Layer 4 of a small transformer language model trained on English Wikipedia (10 layers, counted from 0, width 64).
A neuron adds its activation times its output weights to the MLP's output. To switch it off is to set its activation to zero at one token and run the rest of the model.

Output weights of the MLP neurons that the questions are about. A number n stands for (n - 500) times 0.0024.
n13: 463 471 687 360 487 421 520 408 594 462 354 516 511 299 504 522 389 641 336 393 527 536 433 499 643 497 443 538 481 530 502 479 497 740 429 437 554 460 340 592 498 467 668 378 511 472 581 577 397 459 608 567 516 495 487 407 649 452 517 574 741 507 595 513
n15: 456 776 336 427 624 515 538 442 974 442 486 398 450 435 481 388 640 314 578 518 558 479 425 482 526 378 625 526 438 619 451 348 394 426 637 495 351 475 636 571 423 491 478 406 459 483 413 540 357 441 667 452 427 546 567 535 481 423 534 609 515 506 683 503
n26: 524 485 722 603 569 644 540 505 592 611 538 532 502 350 513 581 462 553 336 518 628 353 568 450 296 769 480 462 495 589 523 345 451 528 300 495 417 472 423 472 420 428 411 614 471 465 608 382 497 820 415 415 615 718 609 490 359 606 411 362 324 725 528 589
n29: 323 530 516 589 374 544 408 667 863 463 433 478 440 502 408 318 569 490 523 586 481 420 292 647 553 716 590 440 591 526 368 504 474 619 782 507 499 616 445 594 602 412 257 555 568 517 446 618 630 614 549 527 628 564 562 641 387 470 469 562 485 599 500 503
n30: 551 424 542 557 438 489 707 791 368 521 509 491 498 477 439 553 458 465 368 451 499 272 457 534 612 664 465 378 621 487 679 639 439 659 348 526 588 557 531 700 568 543 392 606 681 533 621 405 371 660 515 745 406 318 512 510 662 430 505 485 387 437 378 164
n34: 538 501 509 621 650 689 516 559 331 390 465 626 528 364 341 518 569 570 477 509 554 363 554 494 350 463 518 617 524 504 562 300 486 328 552 486 419 406 501 515 469 337 471 572 575 672 515 577 614 424 417 440 608 460 466 400 415 628 448 536 281 572 553 209
n57: 537 347 470 392 555 723 463 546 528 428 541 341 549 503 571 570 493 343 443 423 658 252 402 466 496 653 387 663 611 520 477 354 453 561 546 509 467 572 322 519 499 668 430 549 487 191 473 717 502 489 361 314 473 562 374 455 570 585 418 412 593 412 618 425
n61: 520 271 653 735 599 131 519 410 623 449 412 521 537 394 487 548 379 371 452 495 723 445 404 524 511 402 636 515 556 537 306 547 449 412 542 602 597 408 649 538 589 497 379 552 323 593 368 459 294 478 448 584 486 444 530 579 563 428 465 561 580 578 469 501
n64: 455 733 333 589 521 764 724 508 562 311 469 426 539 530 263 626 501 427 491 432 524 359 434 348 475 639 577 223 424 394 530 441 254 332 455 310 439 460 347 601 599 590 470 379 421 639 504 561 480 571 363 501 308 457 471 453 491 513 622 802 412 570 489 424
n76: 416 572 587 348 385 501 533 755 708 454 512 422 227 312 378 512 406 148 525 426 461 432 433 565 457 567 404 547 550 430 477 447 447 309 480 368 618 547 409 453 406 405 460 605 510 420 424 523 412 540 534 455 523 329 562 493 406 524 455 620 595 592 676 399
n78: 736 537 422 572 454 511 667 560 477 583 621 499 394 527 458 571 700 505 485 377 572 480 482 448 664 714 580 368 503 514 429 568 590 544 546 413 453 528 669 643 541 515 461 518 364 426 468 379 530 545 416 678 589 317 370 501 538 504 248 493 302 645 612 394
n90: 419 349 345 443 616 737 481 677 467 429 543 802 731 480 382 537 482 401 278 601 674 477 437 594 539 354 572 735 517 418 662 516 429 743 599 487 484 658 441 651 404 399 567 672 529 549 561 140 401 430 538 618 424 492 646 469 431 409 549 469 96 664 470 526
n134: 608 526 651 507 431 446 640 513 618 244 600 672 557 585 512 460 616 669 311 548 470 407 421 581 585 536 517 553 556 536 439 490 509 511 448 708 614 428 380 416 422 475 442 439 661 456 367 322 523 658 491 304 361 452 340 636 598 586 549 466 579 532 389 479
n138: 638 539 506 500 517 585 494 676 586 293 546 397 567 479 552 610 601 309 588 548 641 606 435 519 576 541 575 435 524 451 485 485 331 628 599 748 589 384 638 458 360 457 281 458 412 557 499 517 497 771 496 377 531 628 448 445 391 528 389 499 325 427 492 323
n156: 508 430 616 526 577 251 471 337 537 647 638 519 323 474 433 386 449 538 401 371 561 607 392 419 551 546 205 349 550 535 250 605 464 430 581 450 423 450 550 440 217 440 459 634 606 466 492 344 537 508 518 491 376 489 515 385 481 452 537 644 527 475 442 695
n158: 472 609 520 441 623 520 530 497 493 613 597 458 408 601 387 385 546 555 447 531 241 504 371 434 445 322 516 540 497 500 605 331 431 578 439 724 554 636 541 573 444 586 406 474 583 383 604 416 434 644 399 719 385 412 615 327 525 658 543 572 558 404 672 668

Each question names a token from some text and the token that comes next. It shows the activations a of the neurons there, in the order above. A number n stands for (n - 500) times 0.0057.

Then comes g, the gradient of the next token's log-probability with respect to the MLP's output, scaled to length 1. A neuron's effect is roughly proportional to its activation times (output weights . g). A number n stands for (n - 500) times 0.0011.

"am", then "ing"
a: 534 500 512 517 502 521 484 418 499 564 494 502 471 512 478 485
g: 406 570 279 315 332 466 572 512 394 533 507 602 493 430 464 390 586 645 435 355 272 550 663 443 534 671 580 621 629 656 496 588 453 422 545 363 527 602 326 418 478 692 563 563 383 386 602 359 530 498 597 784 528 485 527 763 632 593 380 441 437 422 475 641
Which neuron, switched off, lowers the next token's probability most? n61

"iddle", then " Ag"
a: 527 573 497 494 491 501 451 515 495 507 537 544 430 490 480 501
g: 468 477 391 444 387 520 481 362 414 398 544 612 616 490 639 294 571 583 398 491 639 593 529 710 567 519 374 405 440 357 621 656 333 395 420 582 503 717 524 515 388 579 231 533 427 571 525 347 484 632 568 729 605 500 240 639 488 550 673 618 586 487 343 562
Which neuron, switched off, lowers the next token's probability most? n57

" ag", then "r"
a: 524 506 553 507 537 501 510 512 469 572 504 400 472 527 498 500
g: 729 573 402 700 599 458 697 540 549 416 534 494 410 679 516 683 459 343 422 557 659 682 590 475 235 468 333 401 655 646 631 564 636 491 591 507 722 361 498 544 517 459 312 559 462 359 302 360 482 455 540 544 530 583 409 440 648 601 443 571 596 589 530 456
Which neuron, switched off, lowers the next token's probability most? n90

"ec", then ","
a: 523 555 474 498 466 477 508 502 480 490 476 523 506 510 525 492
g: 472 591 560 487 703 527 425 371 407 501 485 608 499 434 265 501 497 442 298 423 763 228 465 562 524 423 535 507 602 517 648 631 703 377 487 597 464 541 475 600 404 399 527 339 431 536 762 490 336 502 386 618 497 535 433 327 282 701 494 489 421 379 618 528
Which neuron, switched off, lowers the next token's probability most? n90

"i", then " and"
a: 529 550 496 501 514 501 496 498 448 526 474 511 518 503 497 530
g: 601 468 510 757 579 431 601 491 477 443 427 499 395 510 434 391 650 744 589 528 188 461 459 433 370 526 438 443 593 563 637 608 510 392 473 451 619 351 496 513 485 397 567 128 356 492 378 579 226 602 517 580 521 454 473 432 530 594 600 526 726 487 553 583
Which two neurons, each switched off alone, lower its probability most, in order? n158, n13

" in", then " "
a: 523 531 438 516 518 499 497 499 490 492 456 513 516 493 489 479
g: 304 461 357 547 592 543 514 604 535 517 462 443 490 427 648 350 446 534 347 629 586 407 467 601 576 439 549 422 495 101 447 743 470 430 528 556 606 653 524 536 325 607 594 634 704 400 648 396 545 358 566 284 531 601 360 669 534 578 487 423 553 527 339 475
Which neuron, switched off, lowers the next token's probability most? n78

" became", then " hard"
a: 495 558 614 494 464 511 508 511 464 496 445 522 486 408 514 500
g: 536 496 637 547 381 388 376 460 648 469 542 557 571 521 553 564 500 650 653 481 369 460 509 614 279 600 568 399 542 425 584 425 211 560 489 404 334 453 210 580 550 573 485 503 663 688 466 613 402 383 488 399 416 693 684 391 715 476 585 598 307 429 633 512
Which neuron, switched off, raises the next token's probability most? n64

"ric", then "ult"
a: 533 533 494 502 516 478 506 542 503 547 520 450 516 501 509 288
g: 569 437 408 530 656 512 483 577 561 193 519 599 563 320 500 633 373 485 372 386 535 654 351 654 402 525 548 482 513 451 618 588 463 535 609 383 419 606 525 275 270 323 732 450 565 673 521 664 425 327 366 453 515 388 497 476 436 424 485 524 734 556 401 377
Which neuron, switched off, lowers the next token's probability most? n158

" But", then "k"
a: 508 561 486 393 557 504 491 490 511 522 497 564 475 505 515 483
g: 512 487 466 546 628 533 563 563 520 687 469 440 687 603 496 651 462 260 732 356 444 572 693 470 484 566 343 575 755 427 513 369 424 399 516 658 584 503 374 488 469 396 453 426 407 478 352 385 276 492 451 463 575 539 274 422 205 583 422 645 585 495 548 595
Which two neurons, each switched off alone, lower its probability most, in order? n29, n76

" broadcast", then " in"
a: 554 507 486 501 475 442 419 503 505 492 487 505 491 476 505 585
g: 764 563 577 631 467 558 634 469 446 662 487 498 580 461 330 648 609 471 373 705 505 354 510 649 481 411 480 532 405 651 390 444 604 569 521 748 788 332 431 530 711 303 383 589 438 635 466 427 510 618 631 555 441 444 586 588 433 498 435 499 367 476 531 314
Which neuron, switched off, raises the next token's probability most? n34

"1", then "3"
a: 496 498 495 469 482 498 479 480 491 388 516 502 481 471 487 446
g: 309 664 419 351 607 565 411 266 433 403 583 325 475 451 482 500 547 678 434 547 367 540 602 626 486 470 532 630 482 507 416 238 390 420 625 546 428 564 665 311 290 579 670 484 573 386 586 273 331 399 584 549 550 605 400 397 556 443 458 415 477 317 633 577
Which neuron, switched off, raises the next token's probability most? n158

"ang", then "er"
a: 528 499 480 333 497 529 467 501 500 545 473 511 416 491 485 484
g: 460 493 337 540 531 619 686 468 541 538 511 509 542 322 494 422 493 526 668 394 537 774 566 709 368 680 461 633 756 782 560 489 517 493 544 533 621 382 444 538 496 357 596 437 495 665 405 612 566 580 543 427 301 349 371 483 331 533 445 615 415 300 514 391
Which neuron, switched off, lowers the next token's probability most? n34

" from", then " the"
a: 540 635 485 498 507 498 507 483 487 547 493 502 534 420 495 490
g: 708 580 380 416 422 564 396 407 405 475 361 568 640 401 453 529 665 421 605 416 560 570 747 533 497 410 376 414 482 726 627 370 818 581 489 424 483 461 510 420 577 513 533 367 411 582 410 498 412 641 495 725 532 337 587 483 565 446 577 370 441 600 683 748
Which neuron, switched off, lowers the next token's probability most? n138

" cont", then "ained"
a: 490 542 531 502 523 369 500 486 524 498 500 486 508 505 469 480
g: 301 407 633 366 380 383 343 612 668 377 322 566 421 520 622 633 334 319 614 483 436 458 326 428 839 462 551 570 336 382 486 608 330 492 590 496 257 478 611 530 561 463 660 457 568 322 512 524 426 466 476 537 419 493 498 467 519 512 334 526 489 534 660 629
Which two neurons, each switched off alone, lower its probability most, in order? n34, n15

" P", then "om"
a: 492 541 478 501 551 503 495 519 468 508 510 493 545 515 499 521
g: 530 387 364 284 317 584 486 426 699 647 532 483 604 361 535 614 522 762 707 212 629 495 528 610 533 610 425 612 383 515 374 418 416 503 528 510 335 616 697 410 483 370 491 582 521 635 446 485 352 561 686 394 483 621 473 604 457 418 526 407 505 595 592 666
Which neuron, switched off, raises the next token's probability most? n30

" Roman", then " qu"
a: 505 521 519 489 523 531 460 438 505 508 505 508 479 456 468 489
g: 504 522 520 523 321 507 462 406 405 459 511 565 219 453 256 590 645 656 369 567 491 583 499 545 569 418 386 527 545 503 517 442 508 302 636 326 530 551 377 231 629 650 598 572 355 543 466 554 469 560 418 418 487 663 450 253 616 591 317 444 555 220 517 564
Which two neurons, each switched off alone, lower its probability most, in order? n61, n138

"ol", then "ae"
a: 520 595 471 528 405 496 456 507 496 541 412 506 503 340 477 458
g: 722 465 664 447 417 459 467 488 706 558 601 424 559 408 555 667 521 349 431 444 519 535 384 453 646 621 564 243 500 697 426 617 482 292 447 515 688 600 490 505 629 426 487 433 498 419 406 484 375 777 573 474 598 674 366 651 574 472 460 620 520 559 771 586
Which neuron, switched off, lowers the next token's probability most? n15

" was", then " broadcast"
a: 515 533 713 469 494 515 533 554 476 521 512 528 500 467 508 499
g: 530 616 464 473 671 500 284 453 334 564 468 519 387 320 670 498 638 363 460 444 465 523 493 691 479 816 576 435 491 498 548 507 582 531 730 556 545 624 604 594 307 596 484 515 306 677 672 588 595 375 640 337 598 656 621 548 514 465 505 291 446 447 493 569
Which two neurons, each switched off alone, lower its probability most, in order? n26, n64

" parts", then " of"
a: 583 503 537 513 502 452 482 520 496 525 422 516 500 523 523 496
g: 439 322 530 781 626 464 414 593 394 686 435 454 662 560 521 482 258 430 577 508 369 642 451 543 486 380 288 637 684 362 496 514 442 487 378 367 336 450 501 405 422 571 504 618 508 505 439 625 635 584 527 545 438 401 714 628 459 522 488 570 618 488 298 760
Which neuron, switched off, lowers the next token's probability most? n78

"be", then "ian"
a: 528 581 495 509 438 477 502 530 500 514 498 526 516 504 593 505
g: 599 514 614 563 655 412 416 420 479 475 705 505 499 644 553 480 521 514 529 728 556 424 356 539 497 436 585 332 522 465 291 443 541 467 371 547 366 537 533 651 681 344 476 251 742 553 313 414 534 289 348 317 565 541 451 488 417 506 615 278 633 539 497 666
Which neuron, switched off, lowers the next token's probability most? n30

" Second", then " World"
a: 495 503 445 506 477 499 488 498 492 530 514 532 722 484 489 486
g: 824 572 459 410 577 613 559 554 460 364 634 560 577 615 622 595 607 388 543 456 353 385 545 526 547 453 508 474 559 522 532 502 588 469 601 723 552 662 587 764 311 578 321 625 503 447 612 281 567 344 699 526 476 546 306 706 452 546 610 459 472 480 353 477
Which neuron, switched off, lowers the next token's probability most? n134

"le", then "be"
a: 500 581 508 548 473 549 498 500 484 528 529 506 499 511 747 440
g: 432 585 754 396 522 492 423 460 527 595 568 388 648 618 379 454 455 596 545 671 385 490 388 403 557 588 303 543 511 400 413 456 743 509 570 424 401 626 296 556 536 620 253 511 691 496 601 136 560 501 430 387 422 406 558 371 456 588 469 341 548 586 540 562
Which neuron, switched off, lowers the next token's probability most? n156

" X", then "V"
a: 513 535 498 495 533 501 500 491 512 558 507 545 485 493 506 479
g: 403 399 446 561 472 475 601 554 506 519 639 411 354 509 514 607 526 280 631 570 686 504 666 500 199 577 466 722 636 352 329 483 357 463 445 444 509 399 625 526 292 576 469 575 515 482 603 739 547 451 425 654 544 464 572 574 401 374 529 813 403 509 461 618
Which neuron, switched off, lowers the next token's probability most? n76

" have", then " a"
a: 977 498 505 514 447 477 519 521 492 512 421 556 551 430 503 515
g: 647 584 548 515 490 532 588 612 531 475 503 512 726 605 319 641 487 624 395 321 658 648 548 518 766 252 348 615 584 329 523 379 505 419 519 571 577 377 372 706 517 421 463 506 341 347 446 648 590 570 617 435 313 437 460 416 441 715 432 496 613 580 461 547
Which neuron, switched off, lowers the next token's probability most? n13

" ", then "4"
a: 504 477 534 530 471 510 507 604 518 535 490 555 486 507 497 488
g: 437 514 511 554 353 242 418 330 524 552 551 419 326 491 132 582 396 353 483 403 665 574 343 278 584 458 476 303 557 391 527 459 497 462 277 591 585 417 597 483 522 538 552 207 553 572 458 461 366 543 486 430 449 382 523 499 462 606 502 628 579 420 335 480
Which neuron, switched off, lowers the next token's probability most? n61

" television", then " as"
a: 542 535 501 480 472 501 462 542 512 574 517 502 492 505 500 417
g: 587 596 559 579 337 597 636 308 459 462 390 625 389 442 492 677 373 367 458 455 718 460 364 615 527 521 599 382 643 521 685 590 722 604 425 537 407 436 493 386 483 350 533 426 410 491 648 579 655 266 384 387 350 511 531 493 468 602 365 365 454 437 684 278
Which neuron, switched off, lowers the next token's probability most? n158

" to", then " O"
a: 500 528 476 494 522 483 469 497 516 490 502 521 537 470 506 503
g: 588 531 384 401 530 494 369 516 516 509 420 590 262 387 508 678 406 482 354 560 596 544 579 295 733 528 630 403 690 406 294 622 345 696 386 685 425 395 556 741 545 357 257 455 525 518 596 489 544 459 418 494 509 436 463 568 372 483 386 446 335 575 520 377
Which neuron, switched off, lowers the next token's probability most? n30

" a", then " miss"
a: 504 508 467 413 539 492 403 544 451 494 502 557 487 466 511 488
g: 438 673 281 589 480 474 591 533 584 326 536 388 599 597 599 632 770 658 569 322 417 666 500 648 513 515 670 446 519 564 481 500 319 638 668 482 534 477 421 616 411 363 445 407 499 336 528 602 455 424 238 565 437 603 531 357 415 554 527 274 546 352 632 457
Which neuron, switched off, lowers the next token's probability most? n26

" h", then "at"
a: 515 515 500 506 481 502 486 505 452 593 505 536 498 518 496 497
g: 641 233 750 310 250 402 496 500 598 547 371 584 297 639 640 728 400 474 558 407 374 342 442 534 638 574 530 355 450 399 384 522 429 559 439 497 503 654 463 472 815 612 484 506 569 539 498 454 549 389 445 556 408 618 505 513 565 590 561 493 483 685 459 462
Which neuron, switched off, raises the next token's probability most? n90

" the", then " history"
a: 504 508 526 372 524 509 482 558 458 506 510 499 511 498 504 468
g: 466 628 488 531 391 571 588 632 497 779 595 524 445 593 305 247 650 561 554 404 469 532 477 420 611 546 558 465 314 579 501 529 684 350 730 621 397 377 494 584 450 440 541 557 547 507 542 392 275 478 611 628 641 586 508 520 322 555 764 335 363 498 611 452
Which neuron, switched off, lowers the next token's probability most? n57

" Ma", then "ł"
a: 505 536 497 481 517 505 496 517 484 541 484 546 497 340 508 493
g: 609 570 671 459 493 430 457 394 526 627 463 504 646 487 440 587 580 362 521 652 531 661 682 402 423 591 627 305 757 584 400 311 381 458 435 544 413 649 462 292 550 431 432 489 385 335 599 293 427 575 380 559 410 362 567 472 648 417 577 617 614 745 617 421
Which neuron, switched off, raises the next token's probability most? n90

"form", then "s"
a: 517 523 551 501 501 494 424 511 471 502 511 511 553 426 506 468
g: 677 628 400 777 494 544 474 524 319 601 564 666 411 529 523 474 556 531 536 460 568 775 427 527 574 395 402 330 540 564 421 434 646 570 774 454 651 408 448 525 509 426 263 490 514 407 463 354 435 407 682 576 483 450 575 444 467 662 768 489 317 549 579 445
Which neuron, switched off, lowers the next token's probability most? n57

"lear", then " what"
a: 498 396 511 427 503 515 497 481 479 539 512 481 506 492 493 438
g: 513 707 496 502 430 406 599 395 483 464 543 625 728 593 468 502 385 532 512 276 657 565 637 515 383 632 463 465 663 489 749 389 307 501 512 273 403 645 583 348 364 259 442 327 479 518 481 506 532 564 458 555 281 416 566 441 343 509 512 489 458 703 633 542
Which neuron, switched off, lowers the next token's probability most? n29

"ath", then "ians"
a: 524 527 490 517 509 468 473 491 498 501 505 542 499 509 479 504
g: 373 386 560 471 557 498 409 377 514 602 484 410 536 693 498 495 531 433 460 374 560 391 443 465 518 374 548 571 418 636 291 100 380 435 422 468 447 584 507 782 545 371 531 490 545 361 405 678 519 462 566 527 612 655 703 612 336 384 488 423 416 491 682 319
Which neuron, switched off, lowers the next token's probability most? n15

"l", then "ach"
a: 483 600 428 595 506 526 484 462 518 502 541 522 503 512 577 471
g: 704 418 432 466 500 516 601 411 601 234 646 708 536 410 477 494 434 561 535 662 247 524 517 540 593 606 429 569 384 553 595 427 481 450 633 336 476 377 366 551 485 281 621 433 366 444 317 771 380 566 554 580 373 437 595 717 592 576 467 524 621 472 565 370
Which neuron, switched off, lowers the next token's probability most? n15

" B", then "C"
a: 495 563 500 517 533 493 500 517 510 519 497 525 497 503 533 500
g: 675 550 628 479 631 470 510 702 417 280 448 478 506 450 493 604 810 465 484 582 650 437 604 575 396 451 583 529 477 522 632 569 589 511 672 433 647 680 460 298 289 561 635 512 505 422 582 260 360 379 555 582 320 585 432 578 444 626 551 619 346 380 397 525
Which neuron, switched off, lowers the next token's probability most? n90

"ine", then " com"
a: 528 530 512 491 480 499 452 683 468 378 453 537 489 486 503 504
g: 396 650 769 545 419 407 450 477 458 430 452 512 507 524 474 470 810 701 547 515 444 277 419 628 440 331 428 507 406 653 546 317 397 358 591 588 496 339 382 619 583 529 619 529 435 706 284 580 508 661 542 430 656 656 464 492 645 554 431 382 406 602 469 493
Which neuron, switched off, raises the next token's probability most? n90

"-", then "known"
a: 512 502 503 512 487 476 495 500 514 431 501 507 535 493 568 489
g: 568 490 312 532 397 476 414 556 383 505 309 523 727 571 281 572 417 651 326 556 654 489 510 692 652 549 621 590 818 492 564 711 407 382 344 377 426 492 334 520 299 488 455 370 418 361 486 464 411 500 486 523 611 578 558 425 480 453 531 457 668 608 432 384
Which neuron, switched off, lowers the next token's probability most? n76